Layer 3 of a small transformer language model trained on English Wikipedia (11 layers, counted from 0, width 64).
In attention head 1, each number of a token's query is one row of weights dot the token's vector x plus its bias. The head spreads its attention over the tokens so far by the softmax of query dot key.

Query weights of the head. A number n stands for (n - 500) times 0.001.
q0 (bias -0.465): 390 707 532 454 507 467 499 365 580 678 778 606 679 403 496 463 441 374 460 557 508 674 400 230 351 443 436 535 454 540 538 471 352 559 463 576 617 403 572 491 262 495 430 384 614 529 556 317 476 671 528 583 401 419 534 524 383 574 524 536 410 647 573 602
q1 (bias 1.083): 293 237 562 856 275 469 593 534 698 450 569 681 489 577 597 629 662 341 699 580 559 651 501 723 433 546 661 324 338 685 533 388 509 896 435 461 384 379 456 566 345 471 303 436 428 541 452 543 644 522 397 501 359 493 588 470 647 563 494 631 522 430 396 308
q2 (bias -0.623): 506 257 485 574 403 734 540 399 359 485 704 523 339 643 503 527 564 312 124 504 390 627 476 493 476 286 415 469 686 491 518 645 499 561 410 238 253 605 498 353 654 481 655 604 564 619 345 554 383 797 571 565 407 498 420 461 372 527 580 573 432 528 539 367
q3 (bias -0.698): 347 528 543 324 569 723 577 767 471 529 560 590 472 315 492 419 394 632 503 381 575 658 672 477 583 537 703 552 270 395 634 678 358 293 582 525 619 552 353 569 448 300 638 430 551 298 525 413 558 607 445 572 705 403 584 438 423 295 441 365 395 480 490 507
q4 (bias -1.094): 416 553 172 408 732 628 519 674 399 376 627 463 526 152 541 430 377 584 306 447 365 572 519 398 734 459 584 621 512 359 790 779 496 366 481 632 405 693 392 459 480 579 715 547 907 539 408 656 821 700 297 421 536 436 552 336 183 407 630 476 309 570 465 666
q5 (bias -0.161): 362 517 481 567 460 446 492 525 452 566 459 455 545 493 372 436 566 473 636 446 386 517 396 685 590 405 511 401 609 675 511 507 472 549 592 573 484 469 561 734 223 546 395 316 478 644 354 420 506 647 635 432 161 568 544 601 756 548 404 448 604 544 483 358
q6 (bias -0.436): 613 609 451 295 886 727 460 612 453 386 554 479 433 635 447 405 336 552 274 400 490 398 574 291 711 624 497 482 306 483 674 782 354 331 495 582 488 536 655 293 695 305 546 565 749 683 304 418 462 675 423 659 695 567 453 377 528 494 286 519 351 675 617 656
q7 (bias 0.746): 516 447 342 587 431 640 487 396 522 556 434 366 530 551 685 492 623 538 639 645 457 643 482 455 433 547 253 310 573 613 528 477 643 599 290 603 478 494 395 456 309 620 501 203 437 366 740 357 465 415 594 499 549 443 450 676 701 373 536 684 603 402 439 442
q8 (bias -0.189): 613 490 549 477 391 370 361 496 585 478 322 558 574 488 489 740 631 490 663 501 533 481 303 595 444 377 470 380 666 570 725 403 567 529 449 609 462 542 544 810 337 463 456 695 396 268 567 418 326 398 500 460 353 571 512 794 653 681 454 370 380 438 484 618
q9 (bias 1.019): 411 499 489 619 336 624 535 387 618 503 449 680 603 569 369 531 689 527 398 518 494 709 290 456 363 487 790 446 441 600 465 656 439 603 615 471 371 472 333 535 535 341 255 626 502 447 493 578 554 480 677 261 339 696 371 592 378 439 412 479 844 442 420 429
q10 (bias -0.314): 552 553 606 232 645 620 456 656 596 394 548 570 400 443 606 309 542 665 600 587 603 487 351 471 640 425 447 600 494 527 390 366 449 307 459 648 559 356 442 407 508 274 564 573 474 612 632 560 360 407 411 271 467 661 499 365 529 640 560 349 387 371 524 473
q11 (bias -0.726): 535 534 410 349 665 396 513 136 539 519 562 347 417 640 613 473 403 296 199 479 422 623 767 378 515 393 702 450 552 567 715 699 457 461 646 364 413 673 540 571 711 489 429 399 834 612 433 385 533 527 870 280 492 427 512 376 369 584 470 550 369 230 613 675
q12 (bias 0.199): 232 297 503 608 495 526 571 355 554 512 503 535 518 475 554 718 550 306 459 339 373 714 379 533 549 566 416 253 500 558 571 707 702 478 742 512 463 598 568 497 509 505 405 518 506 647 272 516 503 634 498 625 290 309 211 547 512 565 719 474 865 484 573 609
q13 (bias -0.633): 529 593 503 362 491 604 554 487 423 675 569 416 413 587 428 347 558 444 526 465 679 338 525 561 585 578 673 501 574 385 454 428 430 424 486 430 494 603 640 480 563 306 431 516 466 485 729 488 476 357 557 429 685 649 465 445 499 449 260 301 513 599 511 681
q14 (bias 0.443): 389 399 368 491 544 563 420 446 674 551 391 376 819 661 506 419 633 498 630 508 642 432 363 696 541 424 399 439 272 534 480 580 600 875 476 491 545 456 516 594 615 674 370 486 349 377 551 191 535 428 658 564 459 270 518 395 437 347 547 365 503 537 474 526
q15 (bias -0.919): 609 714 433 418 634 570 733 384 509 367 718 306 538 667 499 401 585 533 397 324 535 538 424 260 314 671 661 619 513 371 626 591 398 167 607 572 444 452 643 636 475 360 753 475 570 567 386 614 661 522 638 635 652 349 395 473 356 407 449 417 546 605 359 534
q16 (bias 0.100): 605 420 404 429 515 139 467 298 517 441 632 359 621 666 489 598 282 506 242 347 567 944 427 645 681 491 508 512 545 498 765 746 423 419 458 337 268 556 256 485 538 670 412 703 789 622 304 584 722 677 432 507 498 572 620 352 376 501 471 561 642 615 490 491
q17 (bias -1.370): 562 668 494 458 525 685 365 313 319 376 465 402 367 470 386 455 421 750 299 700 468 599 111 439 729 599 523 632 495 401 736 690 357 335 554 385 452 488 374 496 694 385 931 548 737 594 457 626 522 563 382 485 650 363 623 455 75 483 457 288 351 460 460 850
q18 (bias -0.059): 631 760 540 284 482 629 495 770 504 472 438 522 636 684 631 538 568 788 823 519 415 248 601 571 286 756 172 504 484 527 570 57 255 372 486 509 782 525 701 528 520 366 341 162 178 290 854 500 351 391 312 594 377 608 276 372 550 690 411 425 262 466 480 695
q19 (bias -0.498): 745 761 353 307 478 706 535 717 505 531 420 564 484 559 678 533 333 781 374 615 582 568 483 480 609 502 670 833 711 261 609 408 511 326 436 441 541 213 437 537 350 444 848 331 326 230 721 442 504 268 255 600 626 680 411 342 426 569 306 440 266 453 548 422
q20 (bias 1.031): 284 413 463 525 384 176 798 422 508 481 509 542 407 408 290 443 449 482 619 442 413 519 623 769 342 470 633 459 543 492 678 504 437 812 517 482 250 518 561 653 589 628 412 827 710 749 387 365 428 680 509 576 454 429 437 541 472 467 411 400 536 635 617 508
q21 (bias 0.786): 236 258 516 558 547 188 424 424 530 557 525 324 455 544 465 637 554 342 424 612 346 428 462 648 356 403 574 464 501 671 487 513 636 716 554 533 504 682 489 476 388 540 432 655 583 711 452 553 462 482 487 586 230 319 439 506 534 653 422 399 869 391 398 427
q22 (bias 0.248): 391 627 480 548 486 466 454 611 479 424 424 386 526 407 465 565 705 557 483 489 489 498 366 578 617 216 525 498 380 554 593 374 466 496 636 475 556 497 696 397 490 410 519 502 358 472 652 479 449 393 531 575 554 604 541 452 374 479 596 523 541 472 433 471
q23 (bias -0.203): 425 578 600 290 455 529 566 582 333 411 456 587 472 308 538 250 628 823 647 717 556 337 398 496 608 499 521 634 542 375 360 302 359 541 524 808 855 439 374 392 469 315 368 299 273 124 674 602 590 79 484 729 769 601 525 690 626 443 353 596 408 450 526 530
q24 (bias -0.675): 614 452 415 503 426 301 376 319 596 565 275 306 215 472 480 555 577 616 369 571 621 567 601 550 313 749 459 392 311 343 525 680 642 540 430 430 459 404 232 395 642 568 609 820 481 486 591 559 613 495 507 629 403 438 564 309 487 512 542 601 513 523 490 535
q25 (bias 0.728): 442 343 588 479 290 408 418 639 528 684 390 472 374 541 474 585 723 375 740 580 499 201 503 526 269 569 557 566 453 346 380 287 561 374 601 713 555 591 795 552 305 458 306 432 201 327 618 558 334 325 613 576 419 588 524 257 534 436 457 631 480 535 523 560
q26 (bias -0.870): 521 420 280 491 611 513 587 390 502 360 517 234 406 502 477 646 254 352 83 602 443 829 434 495 545 596 651 516 449 554 623 964 323 685 477 433 443 642 564 627 620 487 537 627 704 762 358 357 463 743 512 342 471 505 506 507 390 392 726 492 489 686 512 485
q27 (bias 0.409): 311 523 507 410 546 310 412 286 600 437 387 567 607 465 575 524 518 384 541 306 597 600 406 470 361 680 589 477 596 542 436 618 518 670 533 409 363 632 518 436 372 547 468 516 565 561 522 711 614 582 465 385 421 372 387 335 488 505 535 496 477 560 674 334
q28 (bias 0.087): 531 556 615 541 861 424 374 438 479 358 659 507 469 506 618 453 524 486 366 460 249 537 338 417 573 500 478 568 604 655 387 697 620 576 416 427 550 493 375 452 456 405 427 526 563 371 566 341 618 480 329 366 589 428 663 453 517 441 982 394 514 544 468 700
q29 (bias 0.705): 235 339 380 662 579 488 723 203 468 699 560 293 425 547 418 824 426 263 359 405 482 818 550 614 287 460 575 461 597 596 741 682 574 447 625 541 264 651 478 352 703 382 413 810 660 709 235 340 569 623 755 415 260 322 453 478 252 569 606 483 631 651 499 379
q30 (bias -0.533): 455 517 410 638 750 511 638 538 419 457 592 599 501 535 463 324 419 472 334 464 532 620 254 557 633 527 588 180 641 302 460 603 361 383 502 480 554 553 392 641 549 444 657 531 619 622 481 501 418 523 286 650 517 475 392 575 300 399 592 764 283 635 476 640
q31 (bias -0.301): 675 452 699 395 830 621 654 495 458 349 637 312 272 450 281 751 478 582 335 426 269 508 565 561 656 543 682 547 613 579 379 498 761 612 451 428 584 427 565 579 528 449 207 636 478 612 268 415 242 575 359 554 636 470 280 368 479 625 468 615 423 406 529 444

Each question shows a short text with each token's key, already scaled and adjusted for position as the last token sees it. A number n stands for (n - 500) times 0.0031.

Then comes the last token's vector x. A number n stands for (n - 500) times 0.018.

0 " or": 397 293 564 649 618 285 786 487 336 500 503 469 298 418 323 501 442 704 522 816 471 311 485 574 404 544 469 451 419 371 615 503
1 " pr": 406 262 549 694 737 258 864 437 281 573 604 480 244 531 323 542 467 788 539 942 438 250 526 671 316 533 447 448 454 334 585 568
2 "act": 447 243 546 727 690 283 840 466 280 543 613 510 262 554 342 577 446 835 537 893 441 237 568 633 326 567 440 381 433 332 594 536
3 "ition": 433 248 568 669 709 296 820 448 231 521 615 508 257 537 282 567 482 803 528 897 427 259 566 658 351 556 438 374 414 330 622 543
4 "ers": 437 254 556 654 766 322 826 426 225 494 618 465 273 532 323 546 481 814 524 903 397 240 554 620 311 517 437 438 443 292 604 518
x: 494 497 398 436 526 511 455 449 377 463 433 428 472 526 510 604 469 506 464 451 473 490 522 528 401 554 512 619 514 530 477 847 588 503 499 445 481 468 470 510 580 380 493 447 860 539 340 484 460 710 495 521 586 550 475 549 368 429 523 401 513 525 507 539
Which token does the last token look at most? 1 " pr"

0 "ing": 406 309 553 637 611 295 726 493 345 488 486 491 300 414 334 487 436 706 490 779 453 330 459 561 426 531 461 461 425 346 615 474
1 " col": 372 312 514 692 722 277 844 425 218 579 614 482 257 534 295 551 542 783 574 961 458 283 531 666 329 532 417 440 438 293 586 534
2 "le": 407 273 563 633 704 297 814 472 281 534 598 496 228 536 266 554 494 815 547 952 409 210 535 648 352 515 454 401 405 295 585 521
3 "g": 437 276 542 664 738 279 791 471 247 512 592 466 234 548 301 550 493 820 546 916 383 227 512 690 342 515 485 404 388 321 611 530
4 "es": 440 228 533 653 762 310 811 455 246 513 613 465 268 535 313 557 446 808 513 890 373 250 563 644 332 522 452 419 453 303 601 501
x: 524 473 411 475 506 450 476 445 392 436 463 437 472 552 529 569 457 508 505 459 479 487 525 514 438 542 524 606 530 547 485 876 586 486 470 479 500 445 480 522 574 344 493 455 839 579 398 514 437 713 456 565 598 518 466 522 322 414 506 423 486 478 521 527
Which token does the last token look at most? 1 " col"

0 "ac": 422 316 557 638 596 292 748 494 357 511 488 503 308 420 341 497 436 700 498 758 461 321 469 557 430 522 471 459 401 360 617 482
1 "ing": 419 282 543 633 740 311 767 452 247 494 611 484 264 535 281 567 450 811 520 911 387 248 498 635 354 520 452 425 451 290 588 503
2 " and": 439 277 539 677 751 269 821 452 269 531 617 450 267 477 304 550 444 805 521 915 396 262 529 671 380 556 465 420 450 344 663 531
3 " \"": 433 246 552 648 725 255 848 481 252 538 610 482 260 528 346 579 460 834 554 885 428 259 498 643 351 550 477 432 406 348 583 545
4 "b": 411 258 568 676 741 304 855 438 296 493 615 506 287 533 324 572 446 813 530 910 400 241 548 653 293 539 489 418 432 309 607 567
x: 546 478 426 424 524 491 475 426 398 451 450 436 469 493 555 589 508 430 514 458 582 425 541 480 470 503 531 567 513 614 516 836 534 470 502 401 522 487 417 506 548 381 508 475 804 599 384 463 513 731 464 493 558 565 462 482 269 395 519 483 557 489 541 544
Which token does the last token look at most, and with what share of its attention? 3 " \"", with about 50%

0 " h": 392 310 552 628 623 282 769 478 340 525 505 490 278 421 338 491 453 702 514 808 478 315 491 569 406 551 477 473 408 376 606 496
1 "i": 390 296 532 631 728 305 829 460 254 539 622 495 186 521 302 556 454 838 581 907 423 257 549 680 319 545 494 399 417 312 603 559
2 "-": 408 284 544 661 698 263 844 432 269 553 637 460 233 512 316 550 469 822 539 872 406 231 543 666 350 536 466 429 453 341 576 542
3 "h": 426 271 520 657 774 297 815 438 260 534 628 494 204 491 318 572 452 806 529 927 403 263 550 660 334 560 487 417 432 300 600 562
4 "at": 434 240 531 687 729 270 791 457 260 502 598 467 244 528 316 588 496 814 530 905 374 238 561 687 362 542 499 425 426 330 625 562
x: 507 494 465 462 592 487 483 501 373 445 403 500 486 558 506 554 457 431 521 388 510 505 503 469 429 453 491 592 534 563 544 909 529 477 489 401 494 422 507 498 546 364 541 457 827 552 442 526 443 762 527 511 577 516 487 520 390 427 500 436 490 448 541 498
Which token does the last token look at most? 0 " h"

0 "D": 393 311 567 628 597 284 752 489 355 523 495 493 315 437 349 497 446 702 492 754 482 314 476 562 433 535 473 475 411 390 604 480
1 "em": 436 292 521 681 738 301 792 484 259 546 615 479 290 527 333 559 470 804 520 876 403 253 567 687 354 529 471 425 428 341 597 545
2 "ograp": 402 270 543 675 712 276 847 452 228 568 649 495 223 519 291 585 522 798 582 880 452 253 593 612 361 552 445 422 398 336 574 506
3 "h": 435 288 531 659 768 285 796 445 249 533 631 494 212 488 322 579 441 808 496 912 409 268 536 652 362 545 490 416 434 301 591 549
4 "ics": 453 264 571 675 722 276 788 442 246 536 609 487 261 511 282 561 476 815 501 895 417 228 554 657 345 520 460 414 438 329 627 499
x: 516 502 366 447 556 509 442 509 377 430 435 487 453 549 535 565 482 465 556 481 473 429 502 518 448 568 510 531 504 532 466 859 606 451 468 476 464 460 491 469 526 365 511 459 849 546 352 499 472 734 503 553 564 468 503 592 354 444 512 449 500 451 578 547
Which token does the last token look at most, and with what share of its attention? 0 "D", with about 40%

0 "ee": 382 303 558 654 597 276 747 478 342 520 499 480 299 430 342 504 448 711 492 774 467 326 478 577 428 546 462 455 421 349 608 479
1 ")": 412 287 514 668 718 279 819 475 254 532 603 460 265 505 298 541 502 840 539 899 399 244 537 650 359 547 432 443 422 305 626 531
2 " was": 428 239 561 631 731 287 841 466 309 551 604 454 278 524 300 508 483 823 551 949 416 275 571 631 300 545 468 394 482 326 652 542
3 " ": 406 251 530 650 716 274 841 490 254 563 612 497 264 516 315 545 509 841 526 927 382 256 523 687 353 520 468 425 443 310 572 539
4 "est": 412 257 571 659 720 278 798 464 242 505 600 486 288 530 323 563 473 857 531 920 379 240 527 649 320 537 487 410 413 292 601 529
x: 467 534 449 374 623 475 438 519 393 426 444 425 464 530 521 583 477 459 444 406 500 469 499 459 407 523 519 585 499 580 505 850 533 534 498 410 528 471 429 516 525 319 541 533 816 569 404 489 495 770 534 546 536 531 502 553 395 450 484 484 491 471 527 478
Which two tokens does the last token look at most, in order? 3 " ", 2 " was"

0 "st": 414 300 566 649 626 276 741 494 346 496 509 471 313 416 352 505 438 730 504 797 450 301 477 565 422 523 474 467 421 357 620 461
1 "it": 405 284 553 666 720 273 800 467 287 503 611 482 265 540 332 603 450 823 550 893 394 242 534 655 377 558 428 420 394 335 645 529
2 "ut": 411 221 540 643 719 266 824 497 278 510 604 462 230 518 356 563 480 817 524 899 379 248 528 649 389 544 457 443 406 303 605 521
3 "es": 432 235 529 645 771 309 791 456 243 507 602 465 270 537 322 570 444 811 517 878 392 252 564 636 348 526 444 425 449 307 610 501
4 " and": 431 274 545 678 768 265 816 461 265 514 604 451 270 476 315 563 444 816 522 906 405 271 516 662 404 556 469 421 455 337 663 530
x: 535 493 388 467 539 492 451 447 342 485 491 464 486 523 559 569 465 516 510 451 481 458 506 493 486 499 491 510 490 558 452 865 535 465 481 394 471 447 464 460 545 446 602 440 713 563 390 483 473 861 482 622 546 541 460 609 387 474 526 395 538 427 476 576
Which token does the last token look at most? 0 "st"

0 "l": 412 314 550 633 600 290 737 494 354 513 475 499 305 410 350 502 436 709 495 777 465 323 468 565 433 539 476 457 410 359 610 473
1 " Ind": 441 313 532 670 722 245 794 447 230 557 596 463 270 533 337 534 499 842 551 918 458 286 550 688 346 543 450 443 413 337 588 531
2 "ia": 452 279 553 650 705 291 821 450 260 557 628 474 244 550 309 532 478 849 545 885 438 258 570 666 343 524 482 399 415 323 593 503
3 " C": 428 278 555 650 736 240 813 450 244 532 630 513 247 557 332 555 500 830 534 885 417 247 550 674 347 524 455 442 419 368 598 509
4 "oun": 462 287 567 679 745 253 788 457 263 543 614 478 280 537 294 545 473 802 496 903 379 241 526 631 367 519 458 437 413 343 570 509
x: 500 524 429 452 626 469 399 474 369 437 435 417 507 518 528 575 400 465 463 495 546 493 511 585 399 486 559 618 482 546 507 838 538 439 489 432 452 466 456 496 513 352 549 448 718 630 382 463 414 723 509 585 517 581 512 546 425 450 512 468 515 453 485 594
Which token does the last token look at most? 3 " C"

0 "le": 402 307 554 630 581 299 728 490 358 511 474 497 309 424 337 499 449 704 493 778 470 324 471 557 437 527 468 457 402 360 611 483
1 " (": 436 250 522 639 700 256 847 441 267 566 611 508 275 533 312 556 492 778 550 895 433 252 507 699 329 542 455 429 426 338 594 541
2 "25": 442 263 543 690 718 262 817 450 268 562 601 506 266 544 300 547 473 809 528 913 368 251 556 700 363 573 461 424 442 356 574 544
3 ".": 427 293 534 662 722 267 815 458 285 557 607 506 267 524 304 537 501 824 567 911 352 243 557 672 377 516 476 405 450 353 635 580
4 "6": 415 264 563 671 734 283 815 453 266 543 627 496 248 547 299 541 496 820 549 938 381 248 535 663 378 552 476 428 425 339 603 553
x: 446 476 429 467 569 448 466 496 368 483 476 448 505 448 532 643 493 476 482 424 554 497 522 455 439 495 491 581 464 556 496 860 513 427 435 420 527 501 466 491 518 389 586 495 841 527 441 457 438 768 495 573 629 531 472 586 387 415 491 529 471 428 511 532
Which two tokens does the last token look at most, in order? 3 ".", 4 "6"

0 " W": 392 318 552 638 598 284 759 487 360 523 495 490 303 430 337 500 451 705 479 779 472 337 483 574 420 541 477 470 418 383 600 486
1 "h": 418 279 522 645 754 291 810 453 262 533 627 500 209 496 317 563 457 813 517 934 388 272 549 666 342 561 485 407 444 295 591 553
2 "ile": 443 262 528 691 716 257 769 460 252 548 611 500 269 512 303 570 485 840 509 943 396 270 534 703 351 542 446 410 440 337 586 520
3 " sup": 438 262 490 653 746 233 840 440 267 563 637 484 249 531 300 514 553 807 541 950 467 286 583 682 327 519 454 463 455 347 613 536
4 "er": 405 263 546 653 760 284 809 422 279 506 628 455 250 536 328 557 506 862 538 914 391 243 526 653 351 506 485 418 399 300 595 546
x: 500 488 405 418 545 476 465 432 439 440 413 428 473 520 504 571 477 459 465 453 470 491 581 489 436 491 531 600 479 552 529 822 522 527 485 424 449 488 463 473 503 293 524 455 852 550 405 463 476 768 500 544 637 575 508 536 395 447 520 465 537 498 526 558
Which token does the last token look at most? 3 " sup"

0 "ical": 407 313 558 645 606 297 718 487 346 499 484 504 313 391 347 501 424 692 496 759 469 345 467 579 440 533 478 459 426 355 621 478
1 "ly": 418 264 529 652 701 291 773 468 258 537 590 473 238 495 331 568 449 822 509 935 418 260 544 640 358 540 456 406 484 307 640 551
2 " r": 418 257 560 656 722 274 852 439 266 567 620 489 293 539 326 520 451 825 538 902 439 229 562 632 339 550 452 440 400 339 595 535
3 "est": 420 269 570 656 721 287 781 456 230 511 595 476 291 530 326 578 463 847 528 909 402 243 526 627 326 541 483 430 395 295 602 524
4 "or": 390 283 586 695 772 318 776 475 252 527 620 487 250 512 319 584 454 831 526 901 391 251 537 652 357 502 489 421 402 312 584 516
x: 521 469 428 452 589 460 431 428 455 452 386 463 532 521 482 575 429 445 494 424 557 459 537 476 433 529 538 616 517 595 523 892 543 445 473 457 448 483 457 458 522 350 539 463 744 582 463 441 421 753 467 570 579 546 452 537 321 493 528 476 526 506 516 543
Which two tokens does the last token look at most, in order? 2 " r", 4 "or"

0 " on": 413 325 558 645 612 300 768 491 352 503 489 479 317 412 335 490 440 701 509 781 459 339 487 556 411 540 476 451 426 372 614 477
1 " one": 414 276 552 657 728 311 816 435 255 600 585 481 294 538 316 534 474 851 532 932 388 260 513 643 359 551 454 401 431 316 594 492
2 " of": 423 295 585 689 746 306 856 423 253 525 638 472 278 501 276 561 467 786 566 898 383 259 542 653 322 542 474 411 439 352 640 515
3 " his": 436 233 567 666 789 295 796 447 280 507 591 455 271 495 315 523 492 823 517 911 380 288 526 644 342 493 487 399 467 318 598 489
4 " T": 433 268 549 666 739 265 858 456 253 506 635 507 266 551 318 560 505 854 532 888 415 285 576 669 340 524 482 428 453 351 599 557
x: 555 457 419 444 538 457 549 492 410 483 391 498 467 548 506 606 468 455 459 411 530 473 472 441 455 482 505 552 499 564 499 901 504 414 479 336 557 485 440 570 507 413 517 440 775 553 412 528 473 779 515 563 570 485 492 520 411 400 497 461 536 509 528 581
Which token does the last token look at most? 4 " T"

0 " st": 399 314 560 635 613 287 764 487 361 514 506 489 297 424 343 491 442 705 513 794 485 317 489 559 399 545 474 468 412 383 613 490
1 "ate": 452 271 556 669 722 291 777 445 223 512 618 460 271 523 279 535 472 827 543 875 381 246 562 654 347 547 462 394 413 326 601 500
2 " le": 405 265 537 675 706 257 851 462 270 593 651 506 253 512 278 513 479 794 513 949 436 252 543 656 350 535 456 445 408 356 556 513
3 "vel": 446 263 602 702 702 258 822 479 248 532 573 496 252 529 305 539 475 817 533 924 408 236 549 683 304 553 470 401 422 319 610 530
4 " a": 405 234 540 646 751 307 824 424 278 543 591 452 256 516 316 548 475 842 523 919 438 260 495 647 378 500 473 414 428 323 567 509
x: 511 441 358 488 582 413 510 496 429 397 488 485 419 527 539 543 447 437 485 464 417 457 500 493 437 462 490 533 499 624 487 859 553 452 480 436 513 477 510 553 566 384 610 428 747 543 450 462 469 760 441 594 551 565 470 509 346 473 532 481 541 489 514 604
Which token does the last token look at most? 4 " a"

0 " m": 400 300 557 643 626 288 776 487 348 525 506 486 293 425 343 499 447 709 516 805 468 311 485 571 411 547 483 464 405 381 607 493
1 "ust": 416 263 539 696 712 308 858 463 269 506 634 461 232 526 355 525 461 819 540 893 409 221 520 631 330 549 462 395 381 307 586 525
2 " o": 407 279 532 652 721 271 864 441 250 564 625 494 238 507 297 532 512 793 575 936 447 268 558 673 327 528 468 451 450 324 586 585
3 "b": 416 267 572 674 731 310 860 434 281 505 626 497 272 532 324 579 442 807 542 906 405 228 550 653 277 546 478 423 434 313 604 559
4 "t": 426 258 545 685 733 306 819 463 280 532 636 483 224 551 331 603 481 819 501 911 398 225 546 658 320 535 469 399 427 341 637 545
x: 531 490 461 449 558 484 454 465 361 454 409 469 495 526 565 616 462 449 514 431 483 455 480 483 470 476 492 557 529 585 550 877 482 526 519 430 529 505 455 467 523 356 493 458 813 550 377 535 491 803 493 535 623 493 450 459 400 422 504 421 528 433 536 552
Which two tokens does the last token look at most, in order? 2 " o", 0 " m"

0 "port": 423 303 550 632 611 265 761 504 341 509 492 480 304 417 336 494 452 722 506 783 460 315 486 579 416 546 468 452 422 353 605 456
1 " is": 446 258 563 623 715 325 850 462 306 561 597 420 288 518 323 518 496 813 565 929 434 275 576 605 304 556 459 393 474 324 643 523
2 " W": 406 291 546 642 727 270 859 445 250 538 636 473 248 540 299 556 493 820 507 914 404 271 530 655 346 555 453 459 424 327 568 510
3 "h": 424 275 537 655 767 292 821 450 250 525 630 501 212 494 320 572 458 819 521 926 393 272 546 651 349 555 495 405 443 290 588 546
4 "ang": 449 248 533 668 723 277 842 438 261 513 609 508 233 533 288 571 483 823 548 889 398 256 537 651 333 581 490 425 436 329 592 518
x: 548 490 374 404 508 458 525 434 399 387 453 455 474 518 507 538 436 483 549 463 534 497 478 488 498 502 526 530 487 594 533 909 609 444 520 342 499 466 501 477 522 374 503 496 799 595 419 499 437 705 498 538 591 541 458 514 383 422 499 532 492 472 578 517
Which two tokens does the last token look at most, in order? 2 " W", 4 "ang"

0 " col": 388 315 555 655 607 285 773 468 338 531 491 492 295 431 332 506 464 700 521 802 493 326 482 565 410 536 470 458 410 368 598 489
1 "le": 404 275 566 633 702 306 816 462 292 539 597 502 230 542 270 558 501 821 548 951 400 205 533 645 348 512 462 402 410 308 585 524
2 "g": 439 280 544 664 729 285 789 464 256 524 590 477 237 554 303 553 503 824 543 914 379 225 513 688 335 513 495 410 398 332 612 536
3 "es": 439 229 536 651 757 311 812 446 250 521 613 475 267 544 309 563 456 813 512 890 371 247 568 645 324 523 457 420 457 316 609 507
4 " as": 444 279 539 653 766 294 846 431 263 529 582 434 297 491 276 530 498 787 555 914 401 302 537 622 344 545 474 373 420 348 612 555
x: 505 491 383 505 563 428 470 463 397 401 501 442 450 517 550 573 450 463 538 514 503 494 514 442 477 464 524 556 481 585 434 913 508 518 502 442 477 444 440 530 565 400 564 424 720 493 376 498 462 721 454 626 564 534 532 580 379 444 494 423 491 456 547 634
Which token does the last token look at most, and with what share of its attention? 4 " as", with about 40%

0 " c": 401 314 560 636 617 285 760 484 353 523 499 504 293 426 343 492 452 696 518 793 480 312 485 568 403 539 481 467 405 392 615 492
1 "ov": 407 228 582 648 712 275 845 494 269 549 638 468 223 564 328 544 471 815 540 888 398 232 541 656 340 577 485 414 395 324 592 547
2 "ers": 431 261 547 651 757 316 820 432 231 503 617 469 275 532 318 542 488 809 525 910 388 239 554 628 306 523 429 444 443 295 604 520
3 " ": 416 261 528 653 709 284 827 479 259 583 605 500 264 519 318 555 507 831 515 913 401 255 521 677 351 522 466 446 434 328 570 540
4 "2": 413 252 566 667 720 271 802 441 264 553 624 514 267 527 293 560 479 819 524 909 396 254 522 630 377 563 457 414 414 320 591 566
x: 442 443 444 458 552 455 480 492 374 480 466 411 495 493 578 608 485 505 483 453 579 459 519 476 456 500 476 574 467 589 502 888 506 426 456 437 531 507 450 478 480 349 573 508 797 535 415 454 438 750 466 589 549 554 479 590 373 404 520 527 459 466 566 544
Which token does the last token look at most? 3 " "

0 "ang": 412 298 542 642 623 271 761 484 334 505 503 509 274 435 340 503 443 726 516 792 468 320 475 573 412 561 465 453 411 357 614 472
1 "are": 429 271 563 671 731 263 806 441 217 497 587 448 237 522 280 552 437 825 524 886 403 252 545 662 361 571 428 388 425 290 587 523
2 "i": 404 300 534 635 735 288 810 474 234 534 626 488 197 525 305 564 440 841 559 894 440 265 540 665 356 536 492 397 405 303 594 532
3 " C": 424 276 548 649 738 235 807 455 237 529 628 497 247 554 334 562 488 826 534 885 422 253 549 669 350 529 452 440 413 356 596 506
4 "ity": 440 266 567 676 707 290 819 457 261 548 629 495 267 519 270 544 481 822 527 891 399 247 575 663 353 545 483 387 439 312 594 505
x: 544 474 376 430 559 533 416 451 413 439 473 496 504 537 517 549 445 471 539 423 485 381 502 520 447 531 542 543 522 579 462 873 614 448 496 465 458 495 457 496 516 351 582 463 804 569 367 469 488 750 491 525 578 463 526 568 386 424 507 489 474 463 549 523
Which token does the last token look at most? 3 " C"

0 " pe": 395 298 565 642 628 274 789 476 332 525 509 483 268 430 323 486 447 721 533 823 498 315 500 564 390 542 473 450 423 353 605 508
1 "op": 405 290 528 661 718 277 831 473 259 552 646 465 218 514 286 571 492 830 555 911 418 221 565 668 339 536 488 426 410 321 597 531
2 "le": 414 271 565 642 713 300 811 455 283 547 600 499 224 544 268 564 496 825 542 943 418 203 538 644 347 517 464 410 405 308 592 527
3 " would": 433 238 565 642 758 307 850 445 266 557 616 446 284 513 307 517 478 841 561 906 412 265 576 613 295 543 456 430 464 335 645 519
4 " th": 434 260 542 661 757 291 867 424 248 559 649 463 248 502 300 547 491 826 551 919 431 247 518 612 333 567 467 470 444 340 615 515
x: 513 480 416 432 540 421 497 483 365 433 505 418 454 525 542 614 481 513 485 456 491 472 486 483 452 492 458 543 479 587 493 877 552 505 539 320 524 515 466 485 532 457 592 459 747 521 372 461 473 787 472 570 596 584 411 546 448 447 483 447 526 443 479 609
Which token does the last token look at most, and with what share of its attention? 4 " th", with about 40%

0 "ions": 417 317 565 643 585 295 730 490 354 525 468 505 322 415 364 501 442 712 501 741 480 334 464 542 445 525 478 468 422 365 601 457
1 " on": 436 291 561 678 742 308 854 449 256 512 600 462 318 516 290 543 474 830 530 880 380 293 542 633 353 536 464 398 426 333 615 499
2 " T": 439 276 545 658 729 263 842 454 253 516 631 507 272 552 317 567 502 849 523 884 419 291 578 659 343 525 479 434 446 356 604 558
3 "us": 475 226 575 650 727 274 878 447 276 515 607 492 268 516 307 565 492 808 543 900 385 235 568 662 349 530 512 415 441 342 614 553
4 "k": 461 252 565 680 730 300 836 438 288 520 622 492 250 537 318 560 500 837 500 887 389 239 535 665 345 539 527 438 419 358 590 525
x: 562 547 424 504 500 493 498 466 378 462 432 410 479 470 553 550 510 453 608 417 462 474 528 466 465 453 524 544 520 567 476 872 543 457 537 359 503 493 430 493 553 438 480 443 845 583 362 490 480 749 465 525 600 499 444 509 341 441 490 501 521 477 552 560
Which token does the last token look at most? 2 " T"